Layer 6 of a small transformer language model trained on English Wikipedia (14 layers, counted from 0, width 128).
A neuron's activation on a vector x is ReLU(weights . x), where the dot is the dot product.

Input weights of the MLP neurons that the questions are about. A number n stands for n times 0.00071.
n4: 12 131 -201 -151 -50 50 -105 -27 88 -103 244 164 -211 12 -245 -288 -112 4 -201 -95 81 242 -80 -115 303 -8 35 -252 -162 13 215 58 -225 29 148 -12 116 -87 -93 12 16 -13 90 -155 83 12 -69 8 116 24 -16 17 112 16 -79 12 0 -12 -149 -142 4 258 120 -176 323 -127 -89 -12 -12 123 -12 208 165 8 121 -108 41 -107 -146 -71 -67 44 48 -107 107 12 -98 4 107 16 42 32 -248 -79 102 261 64 150 4 -37 437 152 -149 -126 155 94 78 8 0 -8 -182 119 -257 120 236 77 -187 144 182 0 0 -151 193 -57 -34 -132 -118 -129
n42: 130 86 139 270 13 -226 -55 -183 -134 315 -134 30 -165 236 73 -88 -32 -92 -160 -17 110 31 84 -138 251 -127 16 -206 -116 -102 -195 -69 -97 -30 -40 123 -117 -141 -64 -174 103 110 -168 184 175 -232 170 175 -33 162 12 -171 -121 38 17 55 117 -55 -84 55 -87 109 26 -172 -83 -113 203 -29 -126 318 21 202 -73 -170 -119 53 -30 125 -75 141 -107 -21 183 -220 52 -174 -30 248 -199 -63 -219 80 153 -108 -295 -25 -58 -132 -105 -253 22 -95 139 103 -107 -58 45 62 40 323 125 -142 -152 301 71 41 41 59 -45 102 59 158 -48 -299 -164 -25 -43 216
n50: 13 63 0 63 0 -14 -57 -13 -57 -49 63 58 -77 -112 9 162 -237 -220 -123 284 -163 155 180 45 -135 84 -64 168 69 -175 -140 -372 202 197 79 -301 -99 147 -63 9 47 -170 -166 71 4 49 232 47 222 -116 -52 91 -162 17 -69 -26 -92 167 -84 115 70 168 5 -74 41 0 -322 176 -226 45 -149 -240 -239 319 77 64 45 -104 173 -65 -77 192 161 22 76 234 -241 -96 -54 152 67 0 -31 -113 85 160 200 -111 325 152 -5 198 -106 -193 130 -34 -171 151 -194 0 39 48 215 -223 -131 -97 132 9 -276 -302 44 -17 -147 129 108 -118 -218 75
n68: -42 157 18 43 -87 82 -26 41 -211 -101 -68 163 -68 -111 -209 94 -95 -128 38 207 -315 -142 47 145 98 -245 18 363 9 -10 -48 -104 141 163 93 303 19 -60 0 318 32 29 441 -262 60 -173 -234 -408 -42 -214 111 205 -5 -47 -74 33 177 -220 -136 -95 -97 19 -209 5 -73 -112 -222 -197 -111 -192 -89 -137 -163 -152 -41 -131 -72 10 37 349 -37 61 -32 -53 -29 -231 -124 -70 106 5 -249 85 -5 167 -33 -143 -74 -199 52 -67 -159 -63 -179 -151 -67 138 142 259 -159 77 65 232 160 -140 -98 -267 -232 163 -113 -171 201 167 -117 195 -182 -117 177 189
n70: 27 -32 300 217 -96 -104 -51 -131 -46 95 -140 -115 120 76 122 220 131 -92 -86 96 -82 113 19 -127 38 218 -178 61 -38 -146 72 -37 194 -155 77 27 0 -195 28 -91 -53 -4 -75 134 -8 -123 -78 -90 -112 -35 184 129 42 85 338 43 4 -271 47 -129 -196 173 -36 66 -116 23 -47 83 72 -131 151 241 -48 -59 30 86 178 115 38 -32 -68 -196 65 107 178 -39 -99 112 155 -23 -7 -233 -274 -211 -87 -191 -19 8 47 142 20 -179 226 -11 -4 15 42 -92 102 40 -69 161 -105 -150 97 -318 -135 177 105 184 -81 15 171 -193 70 70 235 12
n73: -51 246 -116 60 -144 197 -190 -267 80 -108 13 108 92 -4 -86 -135 45 -139 4 165 9 -106 97 -109 63 -9 0 -303 37 164 4 -33 106 61 132 -184 240 -167 -193 -183 120 -22 -48 198 -105 -22 -12 12 -135 249 75 93 -76 42 0 -148 185 64 -242 -81 -25 44 48 -257 -13 315 251 116 -31 39 -245 -148 -13 205 -25 -29 151 117 88 -240 -398 -147 159 108 -186 -145 -168 -233 30 -46 76 -289 -137 168 -249 38 -63 162 98 -173 -148 -48 -51 79 -39 -17 95 -238 104 117 88 101 98 63 262 -12 90 -29 -25 56 -55 46 -24 -4 309 -72 148 -38
n75: 67 -124 52 24 -150 -102 26 15 12 -137 65 -234 -134 -39 64 -39 122 -11 -159 77 -309 -90 103 -89 90 -115 -39 143 -144 -224 -53 -183 178 -32 63 128 -350 222 130 -66 239 -62 -40 -104 51 -24 273 -4 173 200 152 218 -153 212 143 166 310 -150 123 -159 -82 -74 -12 -102 265 -51 32 -19 -98 16 181 -7 -170 8 62 -11 93 -162 74 -40 -23 35 121 -263 73 -79 -32 -142 4 -141 -176 -162 -132 55 8 257 59 139 -190 157 138 -53 -147 -216 117 -147 15 35 -249 -12 125 102 -170 67 -146 84 -69 110 88 56 71 70 30 -92 30 -4 62 99
n132: -65 -52 -23 -164 35 148 -41 60 -79 46 141 -217 -218 141 -14 -212 -40 50 -41 -127 -45 253 14 4 78 158 -3 -10 -7 -75 102 13 -157 -150 58 114 0 -17 -98 -24 94 165 84 76 95 -14 -30 -96 262 66 68 -153 3 -44 -124 -137 -187 -113 -113 124 223 39 -21 -24 -60 48 -124 -147 -39 -283 191 10 -46 -97 3 -63 10 -77 -17 32 0 -75 47 11 17 -24 7 140 316 58 -113 130 -107 78 14 98 47 10 41 91 120 91 0 -130 35 74 -80 -61 177 252 358 -20 48 160 58 63 -176 68 -139 62 44 156 53 271 3 34 85 83
n166: -4 135 97 56 -70 137 28 298 51 227 136 0 -251 289 230 60 -62 -171 -69 22 -39 244 90 167 191 125 83 63 63 27 -250 -181 -34 -39 -105 -82 53 -38 15 8 -225 112 44 -100 -93 -166 -94 -91 81 -307 -13 62 -42 233 -213 -13 4 175 -291 -262 110 -9 22 -47 242 -30 -112 -162 22 -196 349 -253 -18 185 54 -124 35 175 -88 -274 -154 -144 -80 13 205 -43 9 21 140 -38 -53 -239 -190 -13 104 -139 93 -181 26 91 -254 -284 -210 4 52 155 -17 151 -84 13 -139 211 329 59 -136 119 21 0 4 -108 -34 110 -102 100 89 -64 -4 4
n204: -65 140 19 -58 -67 -113 -148 79 16 -183 -142 96 -96 -124 8 -190 24 107 -179 167 82 178 73 -188 -64 12 40 -104 116 38 -221 67 -195 -54 -142 160 -50 -112 -130 -176 -52 38 -249 41 32 17 66 82 52 33 64 17 101 258 -179 -154 125 49 41 82 -72 -38 -122 -133 155 125 225 91 -46 62 -300 46 -71 -49 16 -98 -37 -221 -96 19 -246 48 20 -75 295 78 -95 -97 50 81 -158 -77 -148 265 260 -12 273 143 -89 -153 138 -8 224 -56 50 195 297 300 19 149 -116 44 45 73 36 231 153 77 -133 -176 -283 145 -160 -218 -27 -4 161 102
n310: -98 72 59 -76 -169 -170 -117 -190 -31 -8 -97 64 242 -42 -147 113 177 -143 -28 68 149 24 250 145 140 -55 -103 96 -4 -74 105 87 196 136 -111 -87 73 -231 -206 38 -23 148 -260 24 101 32 -26 -98 -12 -4 85 -167 -292 268 -88 203 -82 -110 63 178 93 260 24 94 121 120 -213 42 -20 -84 31 15 24 -4 -61 -8 -56 92 120 76 -100 35 201 -48 -156 28 88 12 -181 295 0 192 -8 -46 227 232 182 -71 24 4 153 20 204 23 -40 -69 34 12 -41 -44 -12 -15 71 27 -16 204 -216 140 -200 -95 292 190 -120 -195 -78 282 29 -98
n371: 110 79 -31 58 226 134 53 -308 -301 -238 138 -21 -46 96 0 8 24 -119 -106 209 53 55 -37 92 -222 66 20 40 -168 64 21 -71 29 -42 -85 103 147 -24 -36 -76 -159 213 179 70 105 21 70 236 239 132 117 -30 -37 -85 72 -33 -8 106 -29 -152 -69 -8 -303 49 172 279 12 -199 306 50 45 -69 113 -70 123 63 -170 -33 100 -186 -28 -105 -153 -13 12 -20 195 216 -205 81 -62 -106 -144 -105 -116 4 -137 29 253 145 50 -113 188 -72 203 16 -159 -177 -291 233 217 81 4 -142 -146 20 -233 -125 -63 -21 -105 246 223 -41 77 -167 120 41
n376: 22 34 134 -27 54 135 -87 -272 -142 -81 181 311 348 77 -61 -161 -231 -17 -34 -8 -90 -39 -64 196 -190 -34 154 92 96 126 127 -184 -97 50 -4 -4 220 -137 -77 -85 81 4 96 8 -59 61 -159 -98 -63 87 82 105 -134 -45 -26 94 -86 169 19 30 -4 136 -62 -60 54 -56 113 190 158 -103 75 -187 -15 -23 102 -40 -4 -69 15 98 -37 123 0 61 -138 -109 -42 -86 31 -33 -149 -169 64 122 -263 44 -33 -19 203 -122 -92 261 305 -311 50 29 91 192 7 -61 74 -82 -45 22 -63 -177 98 56 -174 -299 19 -22 -306 42 7 -30 -55 -68
n385: -73 97 151 13 27 210 -190 55 -30 93 -45 155 -58 -119 9 -13 -38 -162 -248 67 -187 163 82 -236 -228 -31 8 -51 26 -59 103 163 -87 58 -172 -171 -219 51 43 94 25 -91 -159 44 -26 -53 -17 -38 60 35 -9 -36 47 -203 -30 0 -90 -186 -43 -236 34 225 -283 285 54 314 -9 228 22 -151 -74 106 133 -39 -68 167 226 -76 162 -145 144 -103 86 -9 -27 -144 -79 234 49 -39 -49 -391 -26 -167 88 193 -167 477 30 -62 218 -213 30 -136 -53 106 -30 -120 298 115 124 64 -161 -78 156 176 164 -95 -147 53 -73 330 -100 106 37 299 148 96
n400: 166 -48 0 194 -147 15 -133 -74 280 -239 -122 -24 137 23 -72 104 -252 -221 -81 5 -29 54 -124 -156 -38 14 -14 -70 346 95 -245 -349 238 -78 -9 -149 -59 -319 30 -56 335 145 -97 -87 -146 -126 -69 -115 99 -212 122 -352 284 0 159 166 -61 81 91 19 33 30 251 137 -216 76 -182 413 93 -88 -28 -63 49 154 74 23 -53 161 -216 -49 126 109 287 -58 15 72 310 -185 -59 5 -59 95 217 -235 58 -89 28 -67 48 -267 -117 137 119 37 -10 -173 134 -84 -99 -195 -89 33 -281 -99 -14 23 314 -123 -101 -264 223 287 -50 125 -9 -109 153 -335
n446: 133 50 79 114 -65 -272 -3 -10 109 86 -43 -14 101 -121 192 -42 -24 -77 -25 -72 102 168 25 -83 324 -4 236 86 -17 -151 -94 125 11 29 -56 18 -47 21 -97 -197 10 -110 125 -61 56 -18 94 -41 -122 -28 31 113 87 -87 3 21 -167 -49 -116 -163 -128 -69 -218 -56 -174 28 64 -38 155 -233 88 258 147 -166 -147 37 -93 173 238 -166 168 94 -267 -79 43 -88 7 161 79 -42 -110 -46 -135 -10 85 -152 125 -42 119 -118 87 -4 11 48 -68 -189 -44 -131 -244 68 -114 -24 21 3 -129 0 20 213 -108 -96 66 160 44 107 77 42 -110 -138
n464: 211 204 87 94 198 -151 -14 -22 158 47 -36 126 -79 -23 172 -165 -97 -123 -174 67 46 20 -173 -16 302 155 143 -257 -76 12 24 -130 77 177 76 233 40 72 -14 68 -102 141 -31 114 -8 8 74 63 218 -16 65 -28 -61 27 -162 173 11 65 150 -89 80 -100 -44 -123 -123 203 314 -158 -60 106 219 -120 -63 8 -41 126 -90 -142 -87 72 -26 -264 -46 -110 138 0 -51 -12 47 153 102 -112 -58 4 -8 -133 -42 16 154 -8 -59 -296 12 -79 208 174 -68 -64 62 -98 -91 42 -181 -103 334 331 56 92 -127 -78 -96 -141 37 -102 -62 -308 -67 35
n483: -21 -237 220 474 89 -18 141 -288 -263 137 -75 35 67 76 26 -39 150 -126 -52 18 87 117 323 31 -60 22 -315 -8 -72 235 -18 200 -267 216 367 270 93 -225 115 -246 -173 -23 -101 88 -4 -18 -398 154 240 -162 30 -198 -64 -30 -131 69 -34 -103 -246 200 -38 130 40 -9 116 120 17 8 -36 -13 121 -102 -49 35 -134 33 -18 115 13 -72 -4 17 85 -265 -62 30 -198 134 168 137 -78 -130 92 -85 -109 204 111 -61 -237 114 53 -53 35 -4 206 106 42 25 8 -48 81 107 -91 -129 163 -25 75 -99 25 70 -56 -47 70 192 74 -177 87 69

Each question shows a token from some text and the vector x that enters the MLP there. A number n stands for n times 0.016.

"K": -31 -7 -269 -29 -129 31 248 82 -190 -23 -30 -38 46 -127 114 -104 80 68 161 -31 50 -76 -43 17 -72 -53 -90 9 -13 44 -5 53 23 -131 7 32 -3 163 192 62 269 138 -22 42 -70 79 -94 102 -19 33 -65 -36 45 17 67 55 -111 159 -59 21 162 -37 -120 136 25 43 -72 39 -5 -4 29 -30 32 41 79 25 74 5 -20 -22 -16 -161 -104 -11 -71 -26 65 -28 -97 -8 122 8 5 -44 26 44 23 55 61 45 44 -52 -56 64 -2 3 6 -153 211 -46 -45 -92 27 -118 -91 -67 -46 30 -2 -56 77 -3 108 -239 -48 14 23 -42
Which neuron lights up most? n371

" in": 12 49 -141 -4 -29 85 56 83 -154 6 -51 48 18 -148 72 -40 -51 119 125 33 -29 -59 38 33 -146 -5 -36 -111 -87 17 37 35 26 -138 -57 102 141 73 145 21 131 -103 56 73 -46 -32 -148 54 -154 -48 8 -11 41 53 -59 73 36 49 -61 101 -37 -28 22 -8 85 77 -125 67 -36 40 39 -41 43 -29 -107 5 -19 7 -39 129 -65 5 -63 41 -24 41 -10 -79 -10 -81 142 -10 -84 50 -12 83 37 2 55 -40 26 40 -6 134 32 8 -75 -46 104 7 -78 -60 21 -156 -36 49 87 58 61 78 -71 45 18 -177 -126 144 -140 -74
Which neuron lights up most? n73

";": -2 -63 -262 30 97 65 190 151 -148 -62 -17 45 -24 -11 -86 -54 -32 102 186 29 -25 -21 -5 88 39 -54 -125 20 -16 10 0 -21 -30 -133 -50 17 203 122 282 64 377 -42 -9 96 -73 12 -110 121 -124 -13 -12 -21 90 -91 35 102 -47 123 -75 1 196 0 -30 -34 -9 136 -36 137 101 -25 13 -59 -74 0 -74 60 16 11 -5 65 1 -24 -24 22 -12 -35 24 -4 18 -47 40 38 60 31 -77 50 30 -15 95 32 13 -11 78 137 -32 -65 -37 3 183 -81 -38 -96 46 44 -22 -75 125 -47 -10 19 -27 31 36 -248 -27 44 -82 14
Which two neurons fire most, strongest first? n376, n400

"g": -9 -66 -82 76 107 69 77 141 -185 95 4 -18 30 54 52 -63 92 84 99 17 -3 -58 77 63 -32 -11 -144 56 39 12 22 37 -60 -169 -54 -5 112 74 215 89 179 -66 -73 -10 135 23 19 86 17 36 9 -16 115 -38 38 -4 -130 83 25 222 128 -82 -67 68 -32 84 -92 48 -52 6 -55 -88 20 -22 70 22 91 -10 -82 164 30 -57 -208 -26 -5 -71 10 28 -113 -7 56 -16 -9 -5 -93 17 -54 8 2 -41 28 13 53 67 9 11 19 -154 283 -41 -151 -25 -40 -55 -79 65 17 -34 142 18 14 34 -13 -211 -196 -106 16 -54
The three highest activations, in order: n42, n483, n385

" found": 88 -31 -146 60 -47 -33 45 129 -122 -39 -56 -11 -42 -102 148 59 142 155 198 -10 -12 24 -30 23 -98 29 -11 -46 -52 44 -47 -18 -34 -71 -69 -21 66 175 250 31 150 -28 -44 -67 -145 -104 -54 -13 -83 28 -5 -5 38 -49 -13 105 6 35 62 68 36 18 -32 2 115 7 -92 13 -8 -42 22 5 24 -23 -55 94 -33 15 13 100 -47 100 -174 -13 26 -131 -26 -5 1 -48 5 -66 55 49 -5 98 -19 -20 48 40 27 41 56 158 -17 23 -7 -165 143 -10 -112 -20 -80 -100 -56 -29 52 -71 17 -70 15 15 178 -246 -131 2 -176 75
Which neuron lights up most? n75

" |": -42 2 -188 78 55 9 123 30 -112 47 -69 101 48 -53 88 -6 10 138 229 15 -8 -15 18 10 -17 39 -96 7 -120 12 41 44 5 -85 -155 53 222 82 217 129 394 -83 -26 80 -59 -17 -85 41 -134 7 -3 -16 71 -24 50 -47 7 70 -116 4 104 32 -72 -36 -9 115 -103 91 17 -58 46 -119 -20 6 -50 97 2 41 -2 91 -59 10 -9 39 23 11 61 -23 23 -43 50 38 59 -19 -54 62 49 -34 25 8 53 -21 27 136 -21 -57 -2 -103 224 -59 -73 -109 -40 -73 -7 -94 92 24 -18 -4 -75 1 71 -253 -6 43 -116 -20
Which two neurons fire most, strongest first? n73, n70

" dis": 28 -15 -232 9 -49 3 10 108 -128 -53 -48 -46 -63 -120 205 -51 17 73 55 -1 -12 10 -20 4 -3 21 -45 -34 -140 75 -9 48 -80 -15 -161 -25 55 22 253 -4 139 -134 91 35 -67 -38 -33 57 -115 -24 12 -52 49 25 -102 -82 -4 94 33 11 78 -73 -17 21 133 46 41 30 -16 53 48 -58 -20 32 -118 -27 -59 -90 -107 242 -32 -57 -73 65 68 -49 -61 -44 -34 11 43 25 -55 42 116 58 71 -33 -12 -99 41 62 59 72 7 -52 -45 -137 246 -53 -45 -94 58 -26 57 -67 142 15 36 -89 18 54 100 -156 -104 27 -66 -111
The most active neuron and its activation: n204, at about 1.9

"es": 37 21 -354 72 108 16 2 79 5 7 70 -39 60 -19 101 26 35 1 106 -6 39 3 -10 30 -134 -53 31 31 -72 73 2 22 -112 -92 -124 -50 11 6 312 -125 301 -44 51 -7 -42 -38 -24 26 -22 14 5 44 196 13 -92 -13 -23 27 106 162 75 -9 -37 -27 78 251 -191 99 36 12 -25 -140 -1 -15 -57 76 -28 44 16 95 38 -86 -41 37 14 -32 59 -10 -104 -1 44 -59 -12 96 -2 17 8 23 28 -7 71 2 7 204 -6 41 52 -24 47 33 -20 51 193 52 49 -74 97 -40 89 -27 -67 22 83 -184 18 29 -107 10
The three highest activations, in order: n73, n371, n204

"ign": 83 5 -305 19 81 -80 113 231 -151 -90 34 16 21 -78 148 -29 86 122 128 26 30 42 -90 33 -50 59 -79 -29 -14 50 -61 -81 30 -142 -133 79 40 215 108 36 144 -34 -73 -82 -111 -8 -87 122 -45 32 -16 -100 -69 -1 -32 72 -72 -24 49 172 69 75 -50 59 32 107 -70 72 -11 -8 53 -157 -4 -9 -18 -31 3 -51 1 24 -30 106 -85 -47 -33 -53 -11 15 -93 47 69 25 52 -2 17 29 -8 5 -58 16 -18 49 44 150 1 -68 -33 -64 144 106 -82 -49 -16 -117 -45 -57 2 20 -29 48 60 22 67 -196 -165 -3 -237 69
Which two neurons fire most, strongest first? n310, n50

"y": 78 -19 -56 86 85 51 99 178 -13 -29 -12 35 7 -82 144 -59 53 129 -1 -14 27 -13 -32 90 -58 -26 -42 22 -166 -23 37 0 -28 -55 -50 66 178 -105 182 56 74 -126 4 0 56 45 -55 60 -117 16 -40 2 173 32 34 -3 2 160 72 10 96 20 -23 -52 88 13 -88 -2 79 46 14 -192 78 35 -48 45 50 38 -59 90 12 -260 -18 -95 52 -85 -20 -35 -34 -37 56 74 79 42 53 79 20 -62 -29 -3 24 -8 -112 89 -42 7 12 -81 292 -75 -21 -51 -23 -51 -58 -23 191 -14 -6 47 63 64 49 -303 -35 24 -138 83
The most active neuron and its activation: n464, at about 0.73

"th": -7 -67 -131 6 196 32 167 -21 -180 41 -34 -23 -44 -172 142 -19 32 205 230 57 48 -16 9 59 30 -71 -75 21 -154 102 -25 -18 20 -120 -45 106 168 111 214 -12 179 9 14 -62 -9 85 -98 4 -57 18 -51 -76 85 11 -20 0 -115 74 8 23 70 23 -5 -1 -70 69 18 18 -5 75 -5 -61 -85 -5 48 118 26 49 -26 154 36 46 -207 64 42 -104 42 -56 15 14 51 35 84 -30 52 43 102 -85 -123 -106 20 14 24 0 29 48 49 40 163 -23 -19 -16 111 -53 -85 19 91 22 85 73 18 81 -38 -38 -160 31 -214 -7
The most active neuron and its activation: n483, at about 0.5

"8": 35 17 -101 70 -68 -54 96 107 -94 -74 -151 -26 3 -104 138 38 90 148 142 -31 34 -63 16 21 -47 1 -94 29 -99 -68 33 24 -57 -239 -94 -42 104 178 213 -5 207 18 19 9 -28 29 -112 40 -155 2 14 104 51 -7 48 105 23 105 -30 69 -2 28 -62 106 27 9 26 101 -57 -66 -26 -54 -19 54 -71 44 5 -5 -108 -68 -4 -38 -146 89 -60 -79 54 -74 -20 -5 29 -36 -45 -1 -119 8 -10 -33 39 25 14 -38 -98 78 -77 3 8 -184 223 -12 -23 -108 -26 -246 -38 -12 -17 120 62 16 -21 70 63 -261 -93 140 -77 16
Which neuron lights up most? n70

"ub": 53 -32 -100 36 8 27 308 348 -183 -5 -59 32 -33 -103 93 -40 -25 55 122 11 -27 -60 -23 -54 -59 76 -77 -18 -54 -49 12 29 30 -73 -33 -38 -101 205 310 -36 238 64 130 49 -86 7 -127 57 -96 19 -35 3 169 7 -50 -53 -73 111 -54 53 -24 -98 -59 126 6 -53 -3 18 -69 19 -2 1 24 48 -133 29 39 -8 -44 235 -8 -36 -69 81 29 -36 19 99 -95 4 7 46 7 41 53 -13 -57 -82 9 -33 -10 -57 -97 128 11 -39 8 -232 172 32 18 -54 -59 -6 -26 -9 -21 49 -30 -28 28 -30 22 -142 -40 144 -158 124
Which neuron lights up most? n385

" ": 51 -27 -293 11 -61 -43 9 69 -101 -16 16 10 13 -65 17 -35 152 164 106 -22 -69 72 -8 -55 -16 122 -56 37 -199 56 37 95 -18 -133 -106 76 15 208 483 36 245 -80 21 -35 16 -3 -58 96 -126 -71 -73 -21 62 86 0 91 -21 -12 7 8 -18 -45 21 -2 91 17 -40 15 111 24 30 -49 1 3 -65 32 8 -6 -39 103 59 21 -79 -19 22 -92 -57 -22 19 -53 52 57 69 39 -98 10 -13 -113 13 -20 -29 12 16 103 -45 36 -56 -100 115 -51 -17 -108 55 15 -125 -72 62 11 22 -20 0 -9 59 -126 -90 44 -66 -71
Which neuron lights up most? n75

" w": 42 -20 -25 27 -27 6 21 38 -170 -37 -105 -43 13 -61 170 -107 84 92 148 95 22 -9 29 47 -64 72 -41 -76 -218 12 -11 63 -1 -90 -108 -65 47 122 157 78 215 -54 -45 30 -101 -14 -21 -11 -107 -53 -55 4 22 -24 -46 31 49 0 -2 103 26 7 -39 29 168 40 -156 89 115 67 14 -45 21 34 -72 58 75 109 -25 91 -46 -52 -21 -92 -46 16 -8 -86 -90 -41 87 14 52 70 12 13 -57 -51 18 -21 51 -20 -23 70 25 -38 -122 -36 245 -92 -36 -54 11 -71 -29 -100 100 88 16 -47 -24 1 90 -108 -69 119 -92 -3
The most active neuron and its activation: n385, at about 0.37

"p": 82 -30 -50 82 20 17 36 307 45 20 -19 -76 17 -40 106 -17 -2 70 31 18 112 -37 64 5 -22 37 -97 -19 -96 27 49 41 -48 -25 -58 -36 -5 110 194 65 176 -91 -76 -19 3 -9 -65 173 -101 -61 -48 -6 96 62 21 123 -44 152 -49 53 126 31 -37 50 24 115 -102 27 57 29 56 -142 26 59 -67 17 101 137 -32 223 -27 47 -23 -84 16 20 58 25 80 17 46 63 125 13 47 -31 38 -64 -54 -63 79 20 20 131 61 68 -55 -71 140 63 -57 83 111 12 -30 -11 48 -32 -37 18 49 24 -10 -177 62 45 -117 -24
Which two neurons fire most, strongest first? n166, n400

"ation": 19 -17 -181 -6 -44 18 282 214 -114 -26 -42 -2 -9 -124 -67 -28 -1 95 210 0 -67 -43 25 26 -83 94 -82 106 -130 40 99 -1 30 -87 -104 15 66 243 250 4 254 -19 96 -25 -13 -25 -65 0 -54 -30 38 -71 9 -16 5 30 -85 -13 58 -62 49 28 -44 80 66 110 -8 -9 81 -94 20 -58 51 -53 -102 66 65 119 -75 -33 -14 -56 -177 25 -37 -73 4 -22 -58 50 107 -66 109 -43 36 40 107 -3 5 62 -33 -22 -52 95 -31 -53 -51 -247 35 51 -53 -70 127 -159 -83 -39 36 73 12 -29 -5 40 14 -141 -41 -16 -63 57
The most active neuron and its activation: n371, at about 1.1

"os": 1 -27 -129 90 64 -109 265 64 -207 -51 56 1 -82 -82 53 -73 75 46 89 -35 3 -145 2 -15 -52 0 -85 14 -66 -72 -60 56 -78 22 -81 -108 89 139 174 -48 154 -132 46 -58 62 17 -171 -40 -66 -3 -26 -29 29 108 -60 -26 -52 87 -12 -6 36 109 -29 106 22 -43 -20 7 21 78 -16 -23 21 48 -26 87 -5 -51 -8 182 -72 -37 4 55 -15 49 70 65 -34 -8 117 -33 149 17 -3 75 24 -123 17 -30 -19 -15 66 -20 -13 58 90 -109 -61 -10 -23 -236 27 -60 94 -61 59 -30 134 47 20 -1 17 -218 -14 60 -27 -81
The most active neuron and its activation: n483, at about 0.41

" E": -30 -15 -163 73 67 30 118 124 -161 4 82 35 -131 -243 102 57 63 45 149 21 -6 -18 -56 52 -63 -33 -58 38 -119 86 -51 98 48 7 -32 9 83 55 89 -21 277 21 -15 67 -47 24 -50 25 -161 -18 -12 -19 41 -23 -61 69 0 129 -7 56 115 -43 -30 -83 77 64 -115 61 -13 -84 41 -73 -2 69 -79 -81 114 -26 -22 160 -13 -7 -91 -9 24 -43 -44 -84 -67 -28 90 70 -15 44 -30 -39 28 20 75 -94 21 48 -7 207 -30 35 -26 -114 180 -68 -7 -106 -31 -49 -9 -86 24 1 -67 -25 -26 58 52 -253 -68 102 -9 71
The most active neuron and its activation: n73, at about 0.16

"ina": 44 2 -214 -50 65 -22 324 18 -132 -41 -16 51 -33 -95 134 -73 -18 141 63 -117 -59 -38 -17 -4 -31 51 -86 35 -193 31 12 79 -11 -132 -34 58 46 103 261 61 182 63 86 25 -120 46 -76 64 -8 22 -2 71 -19 58 25 -42 -82 115 5 36 90 20 -22 119 -13 160 16 75 -37 26 -46 53 2 75 -79 222 34 104 -68 43 -29 19 -176 17 -36 -39 16 -2 -126 24 55 -42 -37 49 -37 43 52 -44 112 -26 -18 15 -82 15 -21 -22 -8 -134 -7 1 9 14 132 -11 -161 12 21 3 45 -16 -13 17 128 -93 -140 13 -183 -34
Which neuron lights up most? n371

" and": 25 -16 -93 -4 -19 39 114 148 -90 3 -27 3 -98 -94 56 -90 -51 254 114 -50 -74 44 50 -57 -1 -77 -43 36 -57 -51 -17 58 -23 -32 -4 69 118 55 381 122 258 -26 -39 54 21 -37 -124 103 -135 -18 -24 -37 70 -16 -36 5 -35 -63 40 45 50 53 -18 -31 81 10 -28 81 -31 20 62 24 -2 5 -65 42 53 -3 -114 64 -46 74 -47 89 45 -20 70 -22 43 -43 60 50 14 -65 33 119 -32 -10 53 -68 -17 60 -79 173 -34 30 -66 -209 122 -7 -43 -28 90 -145 -38 -36 34 19 65 -93 7 -35 61 -156 -155 39 -130 19
The most active neuron and its activation: n4, at about 0.56

"E": 46 -10 -250 31 -10 23 238 60 -121 -3 36 8 -116 -223 164 -53 79 108 205 26 56 -48 -8 100 -134 -3 -28 105 -118 75 -85 121 -58 17 -48 -27 -17 -30 132 77 239 68 9 60 -86 57 -99 25 -192 -15 -40 6 52 46 -27 51 -63 64 -48 12 173 18 -47 5 29 58 -50 32 -83 -61 68 -7 -29 86 -5 -83 76 -60 -39 63 -18 -20 94 -49 -5 -25 10 -6 -144 21 57 -19 27 -10 -52 -46 62 55 51 -10 49 -15 -37 148 14 39 -53 -74 59 -35 -1 -163 74 -33 -63 -60 -17 -71 7 -17 -24 41 26 -271 -63 52 100 55
Which neuron lights up most? n310

"ec": 58 -69 -179 29 -181 -54 134 187 -98 25 44 56 104 -64 163 -34 1 2 95 -4 48 -47 -59 99 21 91 -112 13 -86 -3 -68 2 -2 -140 -73 -67 113 -4 143 117 128 -110 -7 -8 96 -50 -170 -6 -90 -26 42 -26 -2 61 2 24 -70 183 70 58 34 -21 -43 14 35 100 -33 19 -39 -76 33 -79 16 -25 -98 99 -5 8 81 200 -6 105 -123 114 20 -175 -33 9 -139 -11 45 4 94 50 65 42 7 -86 25 -79 20 130 -83 193 -10 -59 47 -175 50 -82 -1 -37 -41 74 7 13 123 -32 180 13 -19 21 45 -138 -59 50 89 19
Which two neurons fire most, strongest first? n400, n310

"t": -24 11 -56 -52 65 9 106 25 -64 90 7 -23 -55 -171 158 -86 -23 137 -42 81 -65 -50 -85 79 54 -84 -24 47 23 34 20 12 -83 -51 -162 76 106 146 141 94 160 -45 -11 18 -40 -27 4 -16 -215 -81 40 15 43 -2 -4 33 -72 74 164 34 135 -83 -27 -6 65 18 7 41 -18 -56 -38 -16 51 -10 -51 25 92 17 68 98 -27 20 -139 99 6 9 -46 -99 -66 11 15 38 -5 54 -85 -17 -1 -19 -24 -98 -2 -33 -6 -48 -55 -30 23 -305 -19 -17 -91 -55 -118 -84 -93 20 -38 76 -44 -17 39 -83 -20 -279 -4 136 -194 -83
Which neuron lights up most? n446

"c": 76 31 -105 81 -78 78 16 182 -185 21 -6 -31 37 10 96 -90 132 104 -7 -3 76 -22 41 66 4 -28 5 28 -53 -58 -15 8 16 11 -94 -81 72 224 235 51 155 56 -119 -96 98 -20 -112 128 -74 69 47 -23 29 10 8 2 21 63 36 -22 -13 51 23 1 86 40 -83 61 17 -82 1 41 -38 4 -85 75 10 100 -75 -2 62 24 -16 -32 55 -51 28 -31 -121 55 68 142 -4 72 44 6 46 -50 -9 -36 6 92 -11 188 45 2 2 -67 137 -71 9 101 73 -143 -28 -21 61 -86 75 -21 55 2 32 -201 -187 75 -81 -64
Which neuron lights up most? n310

" F": -52 -48 -97 21 -2 -39 93 138 -197 -20 -8 -3 -34 -133 65 -22 96 -15 104 -30 -14 -27 -21 15 6 46 -18 64 -145 29 35 -6 -45 -101 -11 -25 -12 170 170 63 159 -28 18 -37 -37 -76 -39 38 -83 -31 -32 16 92 -2 -27 59 -97 -24 37 98 56 -40 -66 54 125 30 -59 -47 18 -10 -19 -149 -2 5 -63 61 89 8 64 176 -33 -63 -84 9 -62 -22 45 -85 -45 -90 48 95 30 16 -39 20 -7 -46 37 -110 25 79 -51 130 -64 20 -54 -142 208 13 -35 -57 -7 -69 53 -248 5 30 -30 -66 40 0 104 -125 -71 81 -56 65
Which neuron lights up most? n68